Layer 6 of a small transformer language model trained on English Wikipedia (12 layers, counted from 0, width 64). Numbers have three digits each and are written without spaces.
A neuron adds its activation times its output weights to the MLP's output. To switch it off is to set its activation to zero at one token and run the rest of the model.
A neuron's activation on a vector x is GELU(weights . x), where the dot is the dot product.

Input weights of the MLP neurons that the questions are about. A number n stands for (n - 500) times 0.0015.
n5: 461619588449509394597419509424671431415623427424460620349359547356334647664507618415417639448301421555540470416464481497395611635505551445466601523564650487499377484571497538431505574449555503
n32: 509486615534495639539412648592548503363582456431594466646449369483437394506464356309618530457439517458663450468386487451544464517524556514498538441424378569393708417489542548652475554631507398
n34: 422517474384345399494602631549452310517673589495617435572431583685361458511563517469410583500426329396650556412505474416450535352651462585534549473408573406532523450513444562440474653441498426
n62: 498682607534579556533422669551498432372748443390665535398416496611405469664556384600535586386253526307701500414557549471425511640549407456557431527382459414449492398432487492445338533312507492
n129: 616376685471722586531341532452561516607633383806628576430605447485581472517275483147399424525140441472642430573366458505539471525450521485546391474494496435543477483466517523502582579675459461
n161: 541343629441526567471484673459446561477461557541517314594575525589508420494540232346480360528518584576389484616510559558503531511240425414388606192509373533654502477536490580521604407562451574
n163: 531667404368529286549581385449615492694553443547530422463419597595537478586479670589438568452522338392645647215503421557374501397533405670611474521417468550567583595544587441417462610374498389
n178: 501559367440466473601540464429611351506467556438332471423381494448590795395316585358541512590425524641552524574489479568487534422361664419478689444565525469593606510467583411538536622594400429
n179: 558529531432667658470583597486467407624664515531329430655298483393385395615477445502467810403400456496399495484324392365482511491357452447536647528337525497642617428666477545654554742519534448
n203: 462572509425541533414664570559553348410448454454409594499469496648447575509505617697558636518581452353432462496465448457481532508548423422524545513519500680488641434584426441465384438372475568
n207: 589533360536461344543492570570595402262641444409451597490493601497385644263655255253679592453542570425439514519493501352521483550499606338661343659811496410353617503364522503466391540469511342
n218: 407616480522460624607429421410587469451414421434448612307390513530488618558601645531431456558393480599555569598441507532544594466588608484635522523516545511447392505340503569539366401485485484
n233: 460640268629605525509520534557536624584438434559509485418372501627360346509470615641494628632382463432628652441488530503496586482460443518471650539373409466412514319433465297522433583381461575
n244: 541383710499477672532455529615668402537479727457494668267542668629502556475409247261427178567303524471325654586449428446417568657363561444517438412639563471491538976264515453449647488396508264

Output weights of the MLP neurons that the questions are about. A number n stands for (n - 500) times 0.00076.
n5: 391239435498283567699738686449470660838037220652520320716451342560687322559578628786737334423747499376302595765426345400424600192499460724627111532280448734556685576386586428521369460646573514
n32: 666318280544636270557914636290661736522473311587309393480402379357643654594685729436471668345481287757496501610462300624441436469564550401625545324557677342645298700461359346435667456470625725
n34: 422731427721480798453586618341288443426476427629454674223447490457575758521462677426559575277385619381554419204499458301686436341574588579612487504567461586125755578659499606463398613394551325
n62: 393522472591390656612497653492497488249210547781480561281370503464288863613504333283662560426414490566709309608566581775476547510403354354464480564372800585531433734295463333461546561467495353
n129: 489563569338550514527736766379645493307443581777643302583679440503673351180460543229708730555439409605403550545812460526439363575396491508436288583319494389306389682336545606564405523416384801
n161: 246501489446804544536671759560605553592447398708413529562355557293513324685601446446770454519439084788514383518252538312510201445740334621427724495492608317436569178477534600356325563526552576
n163: 575212620977584499376605538722463485403867525409452500284607305309511725580483204260831221677171493435569416461637548371410573541425498423468445489531521637537543604374490449688570465526237449
n178: 390469519623692478542664717562366324776254780365470602558606461514384440785485341614348513437309544421408661537370320272574760356518340573602552559343383823361308108617410619585449515851470577
n179: 506386424594562441430664277541794427249520506410636739373548396761603161533436325397456440569344370405975557661698691708744738670496717336268575584360263500445510724244404258527457312176610539
n203: 528678696275396466308686587534611264724646459401430675453410749556402388599724406455336623457247293488374412555657472471559568557563430435296585643627481503609427348449591325504595622479615331
n207: 355332717432554420266634463682227630154587352765436449626590638556789667426310686380474420571614452497743569652684599366605432292711651421650420556446573321472369810549346374404499237422428663
n218: 386604243537375507631716711410712552525311273550607530604289376449561352553496789764408572393521482313753495475463362399739786577511541476449484711559552563230438442456521399465231475452415375
n233: 372569570488428440278443572553792431473547607386295481621366442656425393531464689682261549533532548297675348640400458559566584563864740402482294640449353551572424691440375413543642559402664359
n244: 315550413449520344394776509496648719615673679525049332722422489241539449524496657506319492791682435597813467511561378373325477895204977681653171462482687402223234230715311422525544506620314768

Each question names a token from some text and the token that comes next. It shows the vector x that enters the MLP there. A number n stands for (n - 500) times 0.0069.

Then comes g, the gradient of the next token's log-probability with respect to the MLP's output, scaled to length 1. A neuron's effect is roughly proportional to its activation times (output weights . g). A number n stands for (n - 500) times 0.001.

" which", then " is"
x: 483421631667468518743432510423451551486411513439567581494643544474403546450487664486546332399660588221474557549563382515701440675510541329358597422538550456555455380617087451489353656476725616
g: 543317271681592483435453394449363714535304398568580420411578468596369552539474596540678471577742616512476563480755383542506299483477388774361312327635615538656513206460562574546289608463358629
Which neuron, switched off, raises the next token's probability most? n203

" the", then " second"
x: 562493604647342451778428484461518561421452388559570452484592456468539576630531658418516357388643506340591446504547335422685471532617550455464582322551602470566374508637067632481367554465712592
g: 510246651381467453160554622512336526433579334663668526522559304362644398511454342403476520219539511432463596496653674407399479441682459471479762679625515643447319706373562634674543450495607449
Which neuron, switched off, raises the next token's probability most? n207

" |", then " M"
x: 621518526749422513748429328552449528661430510555585458537625463464658303536468537538548461400604564372566490567521316421697435588608446456438629409529549461446488463670083548437354614503690484
g: 566684516462435441583403373323530613537538252464727352632448512497499454651569590372194621478533669356378535435319308481669718417710741281750414504426618502507592491499369612314463611466465530
Which neuron, switched off, raises the next token's probability most? n218

")", then " |"
x: 548513522731432528799547401423471551610393627512571424641614466403436357629508619500573479391478547354560543345554407543564345552609538564503580522509505472573466339586065526431222589601670533
g: 306437706610365574460535537119662500497381331567229588492476365429598394461602453392457611244376463630303465461551606707535446381645359666563437468607488672535638470622560694779529475471513505
Which neuron, switched off, lowers the next token's probability most? n34

" O", then "hi"
x: 389445588708504518811661429641344594545282398582568453452554519554519514549447596513561530275593575362538529535466343538384388597506450462418514478531724491569352509709067639483434628419613531
g: 375318691785475567641316494727394244552391582169414503645506770455461719480444408584531615605267341574627658512546568501476512519497370428485528637444336482344479582538445373588688416439422517
Which neuron, switched off, lowers the next token's probability most? n32

" an", then " American"
x: 459456647716432440777556488457472428373455468431546450679665441542613584602457588538543365374684530279353493533559310427705363521725550442530686394529601468522497420455101722420408559402651558
g: 627680261533776283365567543172582452444418445688537446467538489515600357360744427467611488583760388534391581622603567327460573601453492458422549368538419142542479602493487713464556493399428632
Which two neurons, each switched off alone, lower its probability most, in order? n178, n163

"th", then " "
x: 529561521751467582750394360466498599515301510596593368411597418468812493533463703520554384435632482344389529549472424598614410581679334498462488298551529589438501523569069582518362445507619695
g: 462469401600429400327362329710490514554745440391866513432461561634483604444633409521387464576773602187548210606531485375519620587610549483412335448435550427624332535630347520391425605505700479
Which two neurons, each switched off alone, lower its probability most, in order? n32, n129

" League", then "."
x: 512596461646430567863425422418498556663380451500503434518449453497517495692487691393566495345599719418693531493464386617405506604500545414443540432504574365495507317626068486478300616571662534
g: 418522566449693673687503700496577408538632345465375657484351456370369675634678534602523430349225492511408306427607664712307555438516440691413403333390743507508433531353332551607602343666479348
Which two neurons, each switched off alone, lower its probability most, in order? n62, n163

" 7", then "–3"
x: 584488537715498548772464433551517598469395423529584504542609357543549315663563514442592512357485560332536435597496322583509443644545487474402509402395651469518333529597061623478493749443637566
g: 376557749444307537542540627551682439435483497475277305297519471561522466503392630586648428741358682461522487444691537430397762479682227333409530541405362236527468542520686485464451370727598601
Which neuron, switched off, lowers the next token's probability most? n129

" F", then "in"
x: 516454547704489619770514400642483587651320372535489353346512491513666518506541540450759477280625555341573557509508365651457384564566427478378472387495582430545405544695075542532373524488625645
g: 462361564464648571325520382455652211699522445509522565434437687410637737328457494384664395612412644572450916319638591359542371447426349475384583416461515398452364648534551707517350440567634418
Which neuron, switched off, lowers the next token's probability most? n244

"al", then "if"
x: 523534473773375440836485317433577644620320559587463533419600497479675519642376483378611323334537607346492494627571360584463450557459590430500477475698631405521426515520090529540447663541605469
g: 420318436377323467421502507688663540529313274392489580411210359533399550631390566434517542553616603654698362375482537636531609571420415642275411327529526393571580578470513731556777578347558794
Which neuron, switched off, lowers the next token's probability most? n244

" F", then "F"
x: 503380571701544616807490409624431564604231437566467429356473498510813493450463447425715486309671585374473543521490370651492360581634367481367494399508581496535441568634089527491417517520631650
g: 394606552430297482623623645407136573563697521420474480457528658647564181698368586409488405477516625663364585129521322412476663548556611433441471482440464485398563369561674420492637540646458646
Which two neurons, each switched off alone, lower its probability most, in order? n62, n179

"et", then "ition"
x: 463454534788449488853402410468568559469242577364602547564496534480755601499446630313548348421506608399572471600480382622487468661495628425482534441672553351528493487569087607507311586599582329
g: 343498418622681407340439569583421389584579338497543265525643690621582512600512735319637306569671325518294548719388315427444532465513380603341366730432522566427411844478363460539492453620576473
Which neuron, switched off, lowers the next token's probability most? n207

"|", then " D"
x: 667510516726359362671460402608384461497395412574440404623524466379689466575425504474518559446709523401447491473531338324641421642478669384406642399511550449568553529667095712490407738643685543
g: 494684510679575325719450693422445521636238507697473248244606674658436370636597587537581515403589630290514484330415338439500574335468376598497656491470602426391513421421584466415733595471252556
Which neuron, switched off, raises the next token's probability most? n179

"s", then " Sp"
x: 506483461723346534793401345519481430586344592608512344542726424521594538579475694544501383384528402368566569616547347623472430581641431388468648406449627447562447565628073620547281558616603517
g: 484470466474624264474581576433455464634601604594513412454329678327455455313541605235367580434518552571559473296539483391858699473544646526374739251518682412639578713555489494352616466332430336
Which neuron, switched off, lowers the next token's probability most? n5